Layer 2 of a small transformer language model trained on English Wikipedia (8 layers, counted from 0, width 64).
A neuron's activation on a vector x is SiLU(gate . x) times (in . x), where the dot is the dot product.
The model reads these tokens: "," " prov" "iding" " sec" "urity" " gu" "ard" " pat" "rol" "s," " C" "ust" "om" "s" "/" "T" "S" "A" " serv" "ic" "es," " mar" "ine" " pat" "rol" "," " and" " expl" "os" "ives" "/" "n"

The vector x that enters this layer's MLP at each token. A number n stands for n times 0.0063.
0 ",": -48 75 -59 44 -34 48 -11 -65 -108 -78 167 0 202 5 -28 -20 21 -181 54 112 269 98 -23 -29 35 -84 -27 19 136 63 -308 -25 92 -13 112 75 -110 -200 3 21 -71 -118 -66 -50 150 -93 33 116 124 -44 -91 -94 8 -245 -222 -48 67 33 -85 -116 -54 -17 109 23
1 " prov": 118 6 -317 161 10 294 -14 65 145 80 57 92 -60 59 -52 74 23 -28 225 113 172 4 -179 -65 -119 -116 3 10 70 -147 -8 1 36 0 84 -260 -31 -6 137 23 58 -33 9 -114 66 -16 -207 102 35 34 -25 156 -99 15 47 -127 -99 41 172 -342 -200 -46 36 -34
2 "iding": 3 -149 -98 -43 -50 171 32 -84 -87 -102 123 -77 228 136 -33 13 -20 1 -189 -173 474 33 127 -55 174 -218 88 203 59 -73 -126 18 -56 139 -12 -109 -33 -91 -21 -97 84 230 21 17 221 -15 55 52 66 51 56 86 85 32 -92 -87 -73 108 112 -109 92 26 59 6
3 " sec": 64 -39 -94 52 -10 -228 60 -19 144 73 157 49 -131 90 34 121 -20 -21 247 -93 63 -110 57 -33 45 122 10 33 143 -22 -8 1 -17 224 -87 8 51 106 21 -109 78 25 -32 -260 258 -89 -4 46 63 1 -89 27 185 37 -69 31 -221 93 349 42 146 -158 -18 -71
4 "urity": -78 -4 -212 -203 6 89 99 -69 -130 103 85 45 -58 -14 53 186 -6 -176 -129 -30 368 16 -12 -111 126 -103 110 161 173 -40 -168 1 109 -18 41 30 -5 -171 71 -229 -69 94 -30 -26 100 53 65 -157 47 112 68 -32 -24 81 -261 -40 92 35 118 -56 -4 151 -5 -60
5 " gu": 115 -34 -305 12 -244 240 28 -5 133 94 125 107 -155 -96 -114 73 46 -34 275 18 105 59 -136 -76 -230 -112 61 55 -29 47 123 -42 72 -75 -148 89 106 -113 8 65 41 90 67 -49 36 73 125 123 51 5 0 -5 209 197 -40 -131 -34 91 268 41 73 -70 -42 39
6 "ard": 56 -138 -8 -193 -158 -109 144 51 71 53 194 43 242 -207 2 125 -144 -89 56 -6 60 82 -72 -162 66 0 11 -71 176 -111 -129 75 -35 34 -38 -276 65 -197 -12 -153 -31 5 70 61 143 74 -37 -41 68 -40 98 183 8 139 -179 36 -61 16 -4 -76 112 -55 4 -59
7 " pat": 177 65 -308 167 -209 10 -36 114 39 27 -83 8 -164 -38 -15 -28 -50 175 -84 -89 58 -113 -172 -36 -33 191 -70 78 17 87 -222 71 67 102 -78 106 13 -210 63 6 -4 74 76 -45 221 -66 119 -92 86 -88 -63 115 180 38 48 129 -146 192 -102 26 29 -79 -109 -38
8 "rol": 139 -1 -90 -137 79 112 55 10 19 38 -32 -45 180 -92 84 58 -176 -89 118 159 222 73 121 -146 58 -154 212 12 224 -156 -208 -25 134 -77 -54 -67 112 -84 233 -36 19 -67 -15 -85 85 -101 65 -217 68 -51 121 -101 31 152 -103 82 75 29 -11 24 126 -54 -88 -105
9 "s,": -109 17 -48 4 -30 38 -86 -59 -108 -82 226 49 143 -38 -61 -18 11 -253 58 155 168 55 28 -69 71 -67 45 114 137 99 -233 8 64 20 140 21 -95 -238 34 -43 -49 -51 -96 20 178 -68 122 70 117 -39 -102 -167 -40 -148 -170 -130 193 -21 4 -2 6 27 117 16
10 " C": -409 -84 -254 139 0 21 -40 -63 25 -32 -39 33 14 21 -1 -84 -83 -18 358 12 280 -68 -102 -93 -167 -9 85 52 109 -62 -93 -58 101 147 -60 -101 178 -15 -86 -27 -53 56 -153 -83 43 17 36 56 -1 -90 -60 -21 107 224 -150 12 -4 -14 253 -2 -47 105 52 107
11 "ust": 62 -63 86 -9 -6 -76 90 -86 92 131 174 -218 247 147 3 36 -237 -160 170 21 195 -96 -71 -88 20 73 -53 184 132 -184 41 -63 -132 -24 21 46 116 -89 -95 35 45 -52 39 -60 163 45 -163 -1 64 -89 127 177 54 -24 189 45 -23 99 -35 103 104 -10 -187 -18
12 "om": -222 -117 -52 18 82 21 -74 50 48 267 32 -190 100 -20 -76 117 -216 3 80 -5 376 -112 93 108 -142 -150 128 0 -91 -134 -52 38 -23 22 -3 -112 -16 -14 63 -74 -46 16 -25 -59 82 136 169 -53 24 -36 25 119 -124 43 -238 -159 -59 -63 -277 -48 113 1 -202 131
13 "s": -179 -88 -101 -11 70 38 -136 19 2 110 294 -47 0 -158 116 40 -191 -105 18 109 371 -42 -73 0 155 -47 241 144 77 124 -16 -18 66 -8 -63 16 -92 -60 25 -54 -74 159 -86 71 220 44 67 9 55 69 -14 32 47 -76 -194 -175 6 -114 187 91 -101 -12 27 -49
14 "/": -105 85 -72 -114 55 79 -85 -265 -116 4 230 -57 31 110 -25 -57 -119 -47 -9 45 22 -170 6 2 -56 -131 -48 -158 -18 -218 -33 -15 24 32 -122 -244 54 -37 -244 4 26 231 -62 85 5 71 -13 -69 58 12 100 -132 67 -92 -308 -12 -84 -121 -47 78 -113 -165 114 1
15 "T": -121 -65 -64 -23 116 -6 49 -128 -82 26 -98 -132 116 -43 36 -34 -232 -29 60 43 221 -64 108 -83 -6 63 -70 -177 37 -4 55 -70 -59 237 -67 -103 97 -241 -238 -107 -14 -174 -1 -87 144 92 160 -48 15 -24 26 -15 -86 296 -198 -165 -84 86 204 23 -22 49 125 -112
16 "S": -311 -1 -114 8 98 88 -113 -146 19 -119 -28 -105 -93 -70 7 -29 -177 9 -32 151 111 -99 153 2 225 -11 5 -73 -22 -61 11 -96 -28 44 -205 -139 48 -165 -130 -178 73 37 -110 38 18 43 25 38 48 59 149 114 60 192 -124 -64 -185 -38 220 -129 -117 -135 109 -26
17 "A": -244 -30 -94 -107 -11 101 25 -144 -156 -93 138 -24 -64 -53 -9 -40 -180 -51 21 43 2 31 143 -6 97 24 -140 -53 -45 -121 -123 38 4 103 -75 -28 158 -337 -108 -267 -91 6 14 -136 0 15 177 -118 12 -7 105 73 -97 315 -239 80 -51 85 199 42 50 -42 105 17
18 " serv": -12 -58 -256 -19 -114 235 -116 30 128 4 -13 6 -18 13 -25 224 37 95 5 85 -75 39 -56 0 23 8 -296 -60 184 -72 150 -20 243 110 179 -122 -7 -37 108 52 51 -88 42 21 180 178 -43 173 9 -43 -109 134 -125 -75 -57 97 4 59 143 -211 50 75 -159 -7
19 "ic": -296 -41 -116 95 -54 -38 -4 34 41 -5 125 -21 -62 -6 -142 86 24 -33 -168 -95 240 -7 -10 -83 -102 74 195 113 115 -135 -206 -12 99 157 -107 -116 287 -65 -24 -89 -163 20 -51 -39 127 59 71 -90 27 74 60 225 -98 11 -170 -114 75 -66 -83 123 4 -116 -199 1
20 "es,": -125 -28 -81 40 44 42 -111 -46 -77 -127 232 39 56 -104 -110 -31 77 -186 29 156 87 141 93 -56 55 -119 102 150 152 95 -262 1 43 31 34 25 -1 -186 -5 -65 -26 -54 -115 56 218 -76 133 65 86 -53 -47 -186 -71 -163 -133 -144 194 -29 52 4 56 40 42 -9
21 " mar": 41 43 -346 -207 -251 13 54 -62 130 16 125 -64 -137 58 79 -20 133 36 -135 134 -176 -104 -36 -23 -263 -143 175 -122 43 129 -88 15 61 -66 -146 42 136 -36 -215 111 -59 91 -31 -3 -10 25 -5 -83 51 -1 -57 13 -59 97 -18 147 -26 -131 119 -145 288 -42 -86 -94
22 "ine": -99 -115 3 5 -173 157 165 -138 -34 49 136 -11 105 -66 -60 100 193 -22 2 -90 121 191 49 -91 270 -212 160 62 171 -135 -82 -72 80 -26 -143 -66 117 -233 -15 -113 4 -128 -6 66 243 -13 75 32 45 -27 49 -27 -86 12 -7 48 173 14 -24 -10 179 -8 -133 -96
23 " pat": 173 66 -301 171 -204 0 -40 109 38 32 -78 13 -165 -34 -15 -35 -41 180 -89 -78 59 -117 -156 -37 -37 199 -65 79 19 81 -222 74 65 101 -92 114 11 -204 59 0 -4 76 75 -29 220 -56 111 -92 88 -92 -65 117 167 38 29 122 -159 180 -112 31 43 -78 -122 -42
24 "rol": 131 7 -82 -122 68 99 50 -1 17 22 -32 -64 173 -88 79 31 -178 -101 129 174 234 72 125 -157 48 -145 206 3 223 -170 -212 -19 137 -90 -61 -46 109 -74 211 -43 33 -74 -6 -66 86 -102 60 -228 73 -49 124 -108 10 145 -108 72 55 20 -36 47 137 -52 -93 -100
25 ",": -53 60 -41 22 38 89 -22 -59 -136 -88 228 -9 161 -17 -37 -4 77 -182 15 175 202 133 5 -34 1 -73 3 6 117 67 -260 -37 101 2 90 15 -42 -247 -34 20 -75 -81 -91 -3 129 -50 88 92 125 -51 -65 -189 -7 -211 -149 -79 137 -42 -41 -38 25 -23 73 68
26 " and": 35 -47 -60 32 -45 62 19 112 -209 0 61 -25 203 -14 -34 -126 114 -358 -45 28 199 193 -176 -174 -43 -124 0 -191 80 126 -263 45 113 26 40 -71 -83 -111 -82 -94 -12 83 -65 -174 74 -93 -73 103 86 38 -11 10 -115 -73 -119 -3 -105 4 -75 18 -51 29 36 118
27 " expl": 49 -110 -121 83 -42 -28 134 148 151 30 147 6 -7 102 -25 62 41 12 256 32 251 -1 148 27 -56 -170 -94 85 115 -137 100 9 -43 -80 10 -127 -202 -69 58 180 150 -59 -67 -35 173 -55 31 -13 84 -103 -48 -35 135 15 156 -93 -22 11 -85 100 173 -33 -178 -193
28 "os": -107 62 2 -38 -97 -40 -55 -28 92 2 -84 52 63 -110 55 -2 -5 -121 -61 315 81 -131 23 125 -70 -60 200 93 -1 -135 -69 25 -29 124 -104 5 60 -320 -14 -242 31 -8 9 281 192 -24 -110 121 29 66 60 173 88 -8 -224 -35 91 104 67 -33 47 -13 191 -75
29 "ives": -88 -50 26 -74 -2 -59 29 -85 -92 62 196 -26 -63 -60 39 83 -142 -79 -115 -37 236 -43 175 2 204 -376 130 244 143 -41 -85 25 21 -48 -33 -2 -172 -301 175 -108 92 15 -55 -11 114 67 -6 35 44 89 33 97 -209 -19 -78 -95 131 109 240 -79 -13 41 -23 -39
30 "/": -101 80 -50 -113 71 69 -92 -277 -117 7 227 -62 19 102 -34 -67 -131 -56 -8 47 19 -160 -16 -17 -56 -127 -53 -171 -25 -215 -27 -10 26 45 -131 -223 44 -19 -264 -7 53 218 -53 88 -6 63 -16 -79 57 14 98 -127 62 -95 -295 -4 -86 -110 -47 65 -145 -170 110 5
31 "n": -212 -97 159 1 3 43 -190 13 35 58 60 -144 375 -88 75 101 234 -27 -32 54 163 26 88 -24 -107 -157 11 -104 25 91 -73 -2 155 -17 -273 -1 38 -112 -88 159 61 -163 32 -14 192 -8 -77 19 -11 -41 57 18 -43 107 -152 -112 1 37 -116 -3 44 -235 -230 -52

Each question shows the input weights of one neuron of the MLP. A number n stands for n times 0.0015.

n26 gate: 97 -117 199 257 -100 160 56 -6 -63 -185 -189 -79 9 -6 -46 -4 50 18 111 183 79 79 138 -13 25 228 116 92 -142 225 39 171 -63 105 -42 145 277 31 12 -86 38 -18 101 221 -198 186 -156 80 -17 60 -2 -231 49 -72 -18 64 -40 14 -153 85 -149 -14 -102 121
n26 in: -90 -107 -73 128 -121 66 -116 -190 -188 65 -222 -16 -9 -226 -42 138 -46 -16 146 78 246 85 21 -145 139 -103 -41 167 77 94 -99 119 135 207 -6 50 274 -141 -164 -88 -42 17 7 157 54 125 -18 126 67 -3 83 -88 61 10 59 38 -52 180 -14 -69 35 -198 -227 -125
On which token does it fire most, and how strongly? 28 "os", at about 0.26

n85 gate: 247 -207 -218 -38 76 -27 239 -133 -100 -228 -116 -81 -79 -36 90 7 374 174 -136 28 13 74 65 -5 -1 -123 -91 -33 4 -102 21 -175 -132 12 52 -15 73 99 1 -50 105 46 -11 57 7 -143 118 -136 0 -105 103 172 151 32 98 -26 167 -126 -337 -85 -151 72 -82 177
n85 in: 185 -69 -115 -66 -118 175 -45 -15 -112 7 -99 -183 -126 185 -16 109 191 -75 -154 158 102 76 200 -75 2 -28 -105 -97 46 -88 20 -43 -171 27 -11 116 60 -3 -102 -103 281 -11 -28 60 103 -16 158 -170 13 -12 139 318 200 -9 -74 129 54 14 -91 -17 33 42 -218 -31
Its two highest activations, in order, are on tokens 2 "iding", 22 "ine"

n67 gate: 93 -146 116 270 -56 78 -39 -60 -17 114 -84 -52 -86 96 115 69 19 21 69 -131 -204 27 -16 -170 33 107 -90 -75 -130 -69 228 80 -164 -204 110 67 242 99 194 -47 221 30 -59 -78 -72 -40 117 -112 -193 -144 -52 135 -108 -261 -59 -243 -189 -95 -28 -31 -41 -39 0 49
n67 in: -68 -15 -73 1 -158 132 -9 -72 -62 65 -83 -2 39 97 -98 133 -46 -129 284 72 22 94 -16 -126 39 -100 -71 -25 4 -33 234 56 9 -170 65 -130 209 -34 6 45 47 206 13 -78 130 54 173 196 28 -159 -1 230 -13 -150 10 -7 -154 59 57 -12 88 -143 84 -71
Its two highest activations, in order, are on tokens 1 " prov", 18 " serv"

n183 gate: 137 -131 69 34 116 80 -82 120 19 123 -129 -134 59 11 81 -2 226 -82 1 192 -41 238 99 -14 110 145 177 85 47 159 20 53 -65 -35 57 204 40 183 228 119 20 171 388 42 17 -28 19 -28 -32 133 41 164 14 -175 140 -12 176 43 -124 420 113 118 -165 -39
n183 in: 108 37 -21 160 -41 -51 -205 81 -177 67 54 -39 106 68 6 -129 133 -57 62 87 170 280 192 -26 44 24 -87 41 203 82 -63 86 88 -4 54 124 34 -54 49 -4 105 125 224 222 114 -176 -41 72 9 158 -35 106 -115 -187 113 83 44 18 -171 57 177 73 -182 -36
Its two highest activations, in order, are on tokens 11 "ust", 24 "rol"

n63 gate: -24 -140 -114 80 116 68 -104 102 96 -246 43 94 81 97 -56 9 24 97 -114 97 64 17 0 229 212 -114 90 -64 -8 -102 87 120 38 83 54 109 202 -16 -101 143 -51 -98 59 -129 64 211 -71 -88 -84 -161 205 -256 252 -130 81 65 158 68 99 218 -109 -21 -174 41
n63 in: -117 -94 59 2 100 111 -150 -139 128 -137 -68 62 39 -129 216 71 -73 95 72 -35 152 105 3 -76 143 -22 127 -4 -42 71 -204 194 190 152 17 75 191 -190 -183 58 -25 45 -56 87 -21 -4 -137 -242 86 -202 88 -117 -25 7 -29 -164 -20 66 -116 -72 18 -244 -221 -67
Which token does this neuron like most? 31 "n"

n89 gate: 239 -96 -53 64 145 31 -56 48 -19 72 -121 44 47 111 -98 208 97 53 -145 12 -144 -76 70 -42 219 -69 -53 -71 -82 -2 166 -63 91 -63 -101 84 -118 180 -51 -213 -101 -68 79 -134 157 89 -284 -229 206 -30 -166 111 39 -257 -38 0 -104 -171 57 145 -1 -29 -311 181
n89 in: 8 57 96 169 -69 12 -15 60 -26 29 299 -104 154 98 220 -86 -187 18 5 118 76 88 -52 -229 -72 -123 209 275 78 -96 187 40 129 8 -113 -332 169 -191 89 -108 73 30 92 260 75 -13 29 52 28 -26 158 -150 -97 53 66 8 86 129 -94 44 54 -70 193 41
Which token does this neuron like most? 11 "ust"

n38 gate: 71 2 -63 -103 -53 -84 -141 -35 -155 -52 145 -220 112 169 45 29 17 -162 -56 23 3 82 204 -162 -68 191 -47 100 78 3 -38 -102 40 120 -253 124 -117 -63 61 -109 68 72 -65 167 17 55 125 135 -12 71 104 95 -260 -65 -183 81 -8 117 39 -61 214 -144 80 -12
n38 in: -140 -121 29 -216 153 40 -16 112 105 34 -88 63 -44 -67 -85 8 -248 -117 -149 21 -27 13 -98 146 106 -68 16 -88 -9 143 -195 -12 64 84 145 -118 302 -19 -55 52 91 -59 8 -32 185 246 -96 -161 -40 -168 6 -53 96 -152 -112 69 190 75 217 34 84 -63 68 -54
On which token does it fire most, and how strongly? 17 "A", at about 2.4

n64 gate: -77 17 62 -267 190 -251 60 21 223 -139 17 24 -164 -61 -180 -16 112 19 -151 15 -66 5 3 87 -129 13 -130 -164 30 166 123 -160 72 -268 71 173 7 -29 -29 38 58 41 169 54 -283 -46 249 213 -39 109 16 -2 -26 144 66 -100 -23 -126 113 -82 -136 139 -144 1
n64 in: -122 -3 -9 -212 -81 -4 -60 38 27 22 100 92 21 -12 -215 147 71 -77 -66 79 67 -30 39 -34 -49 -43 -262 -117 -8 68 65 -213 53 -41 -76 177 -46 -120 15 -25 -10 15 134 -15 -82 -71 -83 218 48 98 57 37 -195 115 55 -155 -206 -248 87 -145 -100 85 -90 148
On which token does it fire most, and how strongly? 21 " mar", at about 0.56

n102 gate: 137 -101 93 130 -27 -117 38 -64 97 141 133 102 -157 -95 108 -78 187 243 -119 102 -221 -180 144 -175 196 -13 -13 -261 -102 -81 -86 9 157 170 205 -134 -20 249 -111 -121 2 25 52 -90 -43 -58 65 -156 28 2 -36 -46 9 -46 190 100 90 -104 108 -108 22 37 121 174
n102 in: 87 -24 21 148 -83 -6 -35 -83 187 94 205 14 -43 15 48 -65 155 286 -10 32 -14 -79 219 -201 83 77 99 -244 -73 -185 -33 52 289 268 -29 -198 -94 89 -169 -49 138 -2 24 13 -119 16 148 -66 59 -32 -43 39 -134 -90 -66 262 -28 -115 87 73 66 -12 -129 10
Its two highest activations, in order, are on tokens 21 " mar", 3 " sec"

n45 gate: 151 -132 -5 -72 -27 -179 51 14 -76 -20 -24 -19 -56 -173 -26 -10 -4 -70 126 7 -97 100 4 85 405 -47 -65 78 41 286 -250 -32 -3 6 22 -8 -61 57 26 9 -103 -109 -179 -236 6 13 102 -4 67 -64 21 -102 -200 -211 62 -24 -16 12 -95 -94 -239 -87 38 105
n45 in: -161 114 -197 4 -36 8 -40 -34 -81 -197 61 -4 9 -282 -27 42 -61 44 39 -215 -17 97 274 132 22 -41 83 -73 91 -33 19 -36 12 -44 -93 -99 -23 -111 -70 160 14 49 -11 97 -249 124 18 -55 20 -170 102 43 32 -114 99 167 -30 32 107 117 -109 -170 -64 -233
Which token does this neuron like most? 29 "ives"

n177 gate: -151 -67 188 -38 180 -25 212 -113 -111 -157 -88 225 46 -327 274 20 162 136 -68 3 -42 120 15 -30 136 188 42 18 50 -170 -66 57 82 -162 -61 143 111 45 -78 -31 -108 141 47 163 -227 154 38 157 161 69 -76 -32 -53 -46 67 -18 -74 116 -3 106 50 -132 20 17
n177 in: -173 73 -117 -136 -107 7 30 -28 -66 -22 89 123 165 -105 -21 100 39 -17 -72 45 45 253 69 60 56 110 -36 142 42 -174 73 189 189 77 -93 64 166 -86 -192 -190 -48 -213 -49 169 -74 68 17 142 339 266 -23 -126 -132 -32 20 1 -91 55 88 -35 16 -134 -86 4
Which token does this neuron like most? 22 "ine"

n121 gate: -124 67 -51 379 53 56 -93 269 28 27 -79 -68 145 89 25 -94 -72 121 -169 -136 -67 120 5 350 73 273 167 6 -263 -45 167 116 -131 -72 105 186 26 116 -101 79 149 -38 8 -102 -70 20 174 -34 -22 -5 134 -95 100 -293 121 166 39 248 -23 -48 -118 226 163 56
n121 in: 52 -215 -36 -205 46 -4 -259 -71 -43 151 -47 108 -9 -274 30 194 28 6 -70 -45 107 -10 -197 73 160 -128 -93 18 -1 -73 -160 75 -26 145 271 141 204 -101 -172 -117 -70 31 -207 -22 165 40 154 -49 65 -116 -47 41 101 -30 278 30 -178 -159 57 -218 -119 25 -128 -71
Its two highest activations, in order, are on tokens 7 " pat", 23 " pat"

n152 gate: 152 96 -85 -26 97 -175 313 77 -47 -49 31 -5 -115 106 -76 70 91 64 -178 -145 -93 -61 59 -195 3 -3 -216 52 136 68 -67 131 -16 2 282 161 22 24 156 68 -38 28 -13 -56 50 -11 -97 210 -61 26 -99 -52 47 -210 85 -199 -36 -157 -131 100 -162 23 144 -81
n152 in: -134 139 -12 5 23 -4 -86 -109 -67 208 -20 -108 215 -67 26 -245 -206 -245 168 6 -122 -19 7 255 175 131 77 166 -49 203 44 -92 90 -32 60 -32 -142 -34 -139 19 -135 -81 -5 150 -138 -107 33 -238 137 36 -187 -101 35 145 -141 141 128 109 -94 -89 -27 -1 -62 59
On which token does it fire most, and how strongly? 0 ",", at about 0.73

n88 gate: -4 -129 117 -42 97 92 191 -119 105 -201 -114 -144 -170 -181 -68 8 40 28 67 85 -147 -158 -26 36 53 168 66 73 5 238 -203 77 -11 -13 -120 179 -43 123 -33 -138 183 200 39 -96 -60 -119 -119 41 181 -46 -96 -193 328 -105 129 -84 -38 6 181 201 39 145 147 -10
n88 in: -1 -151 55 68 -26 117 94 -8 0 -242 79 -23 5 -79 -4 7 -1 50 139 -1 77 -167 96 -106 35 156 -54 163 143 105 -282 0 177 173 -218 80 -73 -61 -35 -221 137 285 2 2 -24 -247 -123 109 152 -38 -58 -123 176 -77 17 -113 -189 -32 39 -37 -18 124 238 -27
On which token does it fire most, and how strongly? 3 " sec", at about 3.8

n40 gate: 29 93 -61 35 -2 -26 360 176 -96 -53 91 20 -217 -118 53 138 279 -75 1 -162 -119 14 -104 98 218 -67 123 -122 -14 -4 -37 272 -64 -198 164 148 -14 18 80 -98 -119 2 -45 116 -107 70 61 -47 -12 62 -185 -183 32 -27 59 17 52 -82 132 -32 -204 218 60 -41
n40 in: -64 227 -187 60 -132 -5 146 79 -186 103 229 155 -82 15 -14 67 86 -72 68 -129 -32 -37 13 34 186 -102 243 -75 145 58 6 225 97 -120 -22 185 -36 -98 -46 -41 -64 -47 -102 174 -110 -56 -18 -63 52 280 -234 33 -120 0 55 8 4 66 75 -245 97 155 39 13
Which token does this neuron like most? 4 "urity"

n103 gate: 6 3 46 86 80 -11 -76 -129 -96 -107 177 -72 78 -119 -51 46 -194 -167 30 -87 -290 36 -246 152 55 46 91 -155 96 -113 -233 -266 90 -230 152 40 151 122 16 -17 -153 -102 163 108 -40 -69 112 -7 73 152 -51 -13 264 -77 83 31 253 128 86 41 -290 20 175 -72
n103 in: -67 62 219 93 -30 -23 -115 -111 -213 -128 262 233 -47 -19 44 -101 -30 -114 157 -40 -85 42 -165 -185 -123 75 -66 -114 195 -230 -177 -372 167 -112 -17 9 -115 18 64 -122 -139 65 86 177 39 -149 170 132 -7 128 -145 113 202 33 64 -4 -89 25 -17 -225 -16 37 94 -125
On which token does it fire most, and how strongly? 0 ",", at about 2.2

n80 gate: 26 -80 38 65 101 -128 92 -205 8 -178 18 -174 -28 -37 -89 -34 152 187 -89 -100 -147 26 188 -61 -97 152 6 -41 -95 157 11 -129 -22 163 -33 266 217 49 88 38 55 258 -114 -20 -310 323 184 171 36 -10 30 -37 -91 -141 55 -160 114 203 121 -18 20 -5 93 13
n80 in: -12 -119 -99 107 42 -87 6 -143 104 -41 115 -134 90 13 -63 79 -14 141 27 89 -67 181 175 -72 43 -67 -70 117 -87 249 -36 -32 131 296 -124 154 153 -127 -59 -138 44 126 -137 55 -84 328 134 58 131 117 -62 -167 -59 -145 64 -28 -38 150 28 -104 74 -33 16 -53
On which token does it fire most, and how strongly? 1 " prov", at about 0.19

n143 gate: 331 -140 -56 86 -1 -135 226 126 90 135 -17 109 21 175 -83 47 -15 -121 55 70 -208 61 -152 -148 79 -26 12 -111 -115 86 5 92 -106 -94 107 20 -116 159 99 -60 8 5 -6 -203 131 -24 -34 -149 -112 87 -197 -64 132 122 153 -210 11 -78 17 -120 -9 -61 31 177
n143 in: -127 157 32 -139 -78 139 -48 88 -50 58 260 76 -95 -20 -152 117 23 -183 71 52 -22 -94 218 99 -64 168 135 17 -66 -249 280 42 -37 258 -25 344 215 -82 106 102 94 -75 110 -95 -48 83 -146 -25 76 -44 -199 -12 -52 -359 -66 136 -229 -307 241 39 166 -15 -33 -31
Its two highest activations, in order, are on tokens 3 " sec", 5 " gu"

n84 gate: 113 -62 -30 128 -15 -46 -46 144 -97 48 -102 -34 55 15 -110 46 9 13 47 -123 -71 42 159 363 53 -10 -29 -143 -17 130 -52 -181 -13 -87 32 81 93 75 2 239 -110 203 -26 -180 134 52 -6 -83 68 -91 -81 -14 182 -172 126 -59 132 -80 -206 140 -168 110 -19 6
n84 in: 78 -13 -303 18 74 -296 -63 60 -100 -144 0 21 25 236 86 -87 -133 -140 -77 -18 -14 89 -61 191 39 -40 128 -10 79 252 -57 27 24 -275 31 -271 -90 -45 -172 20 -182 -46 -52 82 191 31 64 66 -32 93 228 -67 23 142 140 76 194 291 -130 -176 -157 -9 -4 -11
On which token does it fire most, and how strongly? 7 " pat", at about 0.38

n148 gate: 229 61 153 -16 -75 59 203 200 12 -51 58 134 -87 -45 223 -196 -10 138 -59 -119 -28 163 -69 -68 14 109 92 -29 -181 148 -12 -152 -56 74 169 39 340 -38 -94 -147 159 -5 21 69 -19 0 -160 -115 24 -121 108 -49 -57 -202 -34 187 213 48 17 -74 -111 49 12 126
n148 in: 76 61 -167 -79 -222 -86 216 54 -64 -24 161 113 -224 102 71 -171 97 16 56 -75 226 47 -75 -37 44 24 70 -4 -29 -56 130 -42 36 -91 6 -80 77 -202 -141 107 -87 -2 -47 24 81 -45 -56 280 129 -99 96 221 115 28 -5 263 15 64 29 -32 96 54 -84 -14
Its two highest activations, in order, are on tokens 7 " pat", 23 " pat"

n107 gate: 155 65 66 -87 -69 -191 -136 -54 168 89 27 -22 -113 -72 -176 -200 197 61 -69 124 -83 63 -4 33 -111 84 -16 167 -53 133 -40 -8 -20 98 204 47 205 214 32 -127 140 -121 -43 214 -22 -71 -74 46 -30 132 -18 -3 -124 26 44 28 -6 -97 1 84 118 -4 -117 137
n107 in: -83 98 -62 46 -7 107 0 11 197 -50 58 7 64 -35 -81 -180 230 -48 4 114 12 14 -76 -2 -196 61 -19 62 -22 42 -105 -108 109 4 96 66 162 4 -154 4 68 53 79 -23 48 77 116 86 96 -25 112 187 82 -207 -56 20 221 35 35 -69 92 -86 -57 -18
Which token does this neuron like most? 21 " mar"

n33 gate: 282 85 -18 60 168 -269 -196 303 -155 -105 -112 105 -174 -284 -245 -83 136 -270 26 -49 2 145 40 -391 1 84 -65 -121 72 238 -182 184 200 217 -31 74 -62 7 -134 -173 -5 16 11 -85 -79 35 -248 -238 273 139 -190 -178 -112 -388 -91 -186 -18 -145 -119 -1 46 -286 -132 315
n33 in: -57 -221 -251 -285 5 -251 -80 -31 -3 173 114 -121 44 54 -233 90 -195 -120 -70 24 -198 -22 -86 194 108 -158 224 -215 -92 58 -99 -104 -211 69 -30 74 -21 -38 -87 -17 169 50 -59 26 192 -79 99 155 -65 -15 88 34 -44 -38 58 -93 122 239 384 -15 -206 -25 -63 -216
On which token does it fire most, and how strongly? 20 "es,", at about 3.1

n184 gate: 7 33 249 -169 121 50 -133 4 117 25 68 -87 -126 15 2 -34 68 -48 -256 -75 -173 -336 -23 -149 -112 142 -38 -57 60 140 11 -5 96 -189 121 -12 105 33 -221 47 103 79 44 53 -306 -14 83 -78 -20 85 5 -13 -153 43 185 194 1 -17 -23 68 -129 55 113 60
n184 in: -33 57 49 -197 -69 108 -133 -16 157 86 53 -143 42 26 -147 71 9 -72 -104 152 4 -275 -58 -330 -4 52 -48 -2 95 85 19 -24 281 -191 -53 -7 61 -92 -371 30 -20 105 99 -5 -85 50 -15 -130 55 83 3 99 -107 42 42 134 -19 -15 -68 86 -15 24 59 125
Its two highest activations, in order, are on tokens 21 " mar", 30 "/"

n37 gate: 58 66 -2 56 -69 -33 -1 -177 -23 103 82 20 83 83 -62 -49 2 -105 108 -117 13 194 2 -216 134 112 -36 -64 45 -70 225 70 -91 145 -98 195 17 -109 -97 -56 -186 56 64 7 33 160 -49 34 -127 -119 44 -14 -67 -39 5 100 132 20 96 -54 107 96 -135 -14
n37 in: 2 -66 21 -100 -89 1 -13 107 -32 -22 -59 39 29 -106 -60 191 50 6 49 72 117 -263 180 207 -54 -75 86 54 27 -14 -65 -117 158 -132 1 -156 -96 -48 148 -41 -20 -61 9 -60 22 -94 -62 -12 296 39 -102 133 44 42 -150 -138 -221 -79 -57 30 -52 -95 36 -60
On which token does it fire most, and how strongly? 6 "ard", at about 0.77

n168 gate: 132 -17 -212 -16 101 -94 216 -136 134 189 2 9 125 91 -110 -185 190 -2 -163 116 -143 -198 138 56 -6 -164 70 99 -154 70 83 -228 115 -39 5 -164 148 -29 -112 -19 188 93 -21 -139 5 5 -253 -38 11 -112 -263 69 -30 -70 11 -169 182 -167 147 70 -310 -92 7 99
n168 in: 68 -200 -94 29 -109 126 -39 -27 -46 156 -285 -133 -32 -40 -96 75 180 44 -108 -41 26 29 38 183 179 59 0 -58 -180 -71 288 41 -70 112 -61 -15 -112 100 64 -72 -35 87 10 -132 -40 -62 -24 -71 -28 -6 240 147 133 52 -71 82 94 -27 173 77 159 154 -102 -103
On which token does it fire most, and how strongly? 0 ",", at about 0.58

n186 gate: -12 125 -18 132 25 -440 38 -86 14 -149 -39 93 6 129 -64 -6 64 -15 51 -156 -75 14 58 -44 -176 4 144 -32 -125 69 43 39 72 -180 219 25 -62 205 32 -89 -118 110 -38 66 52 75 -203 57 -129 12 -25 -135 -8 37 136 78 78 -106 -80 -18 -15 110 -134 -32
n186 in: 36 -139 -16 -43 179 67 109 64 -29 -174 -89 97 16 -250 76 37 -18 -4 -194 -1 -32 32 -181 135 236 -104 -70 -70 -36 -100 -71 -55 -103 -29 -73 71 55 26 -40 113 -146 -24 52 -83 -35 33 77 -5 90 -175 31 95 11 -63 -13 -63 -53 92 11 22 -169 -59 191 38
On which token does it fire most, and how strongly? 12 "om", at about 0.27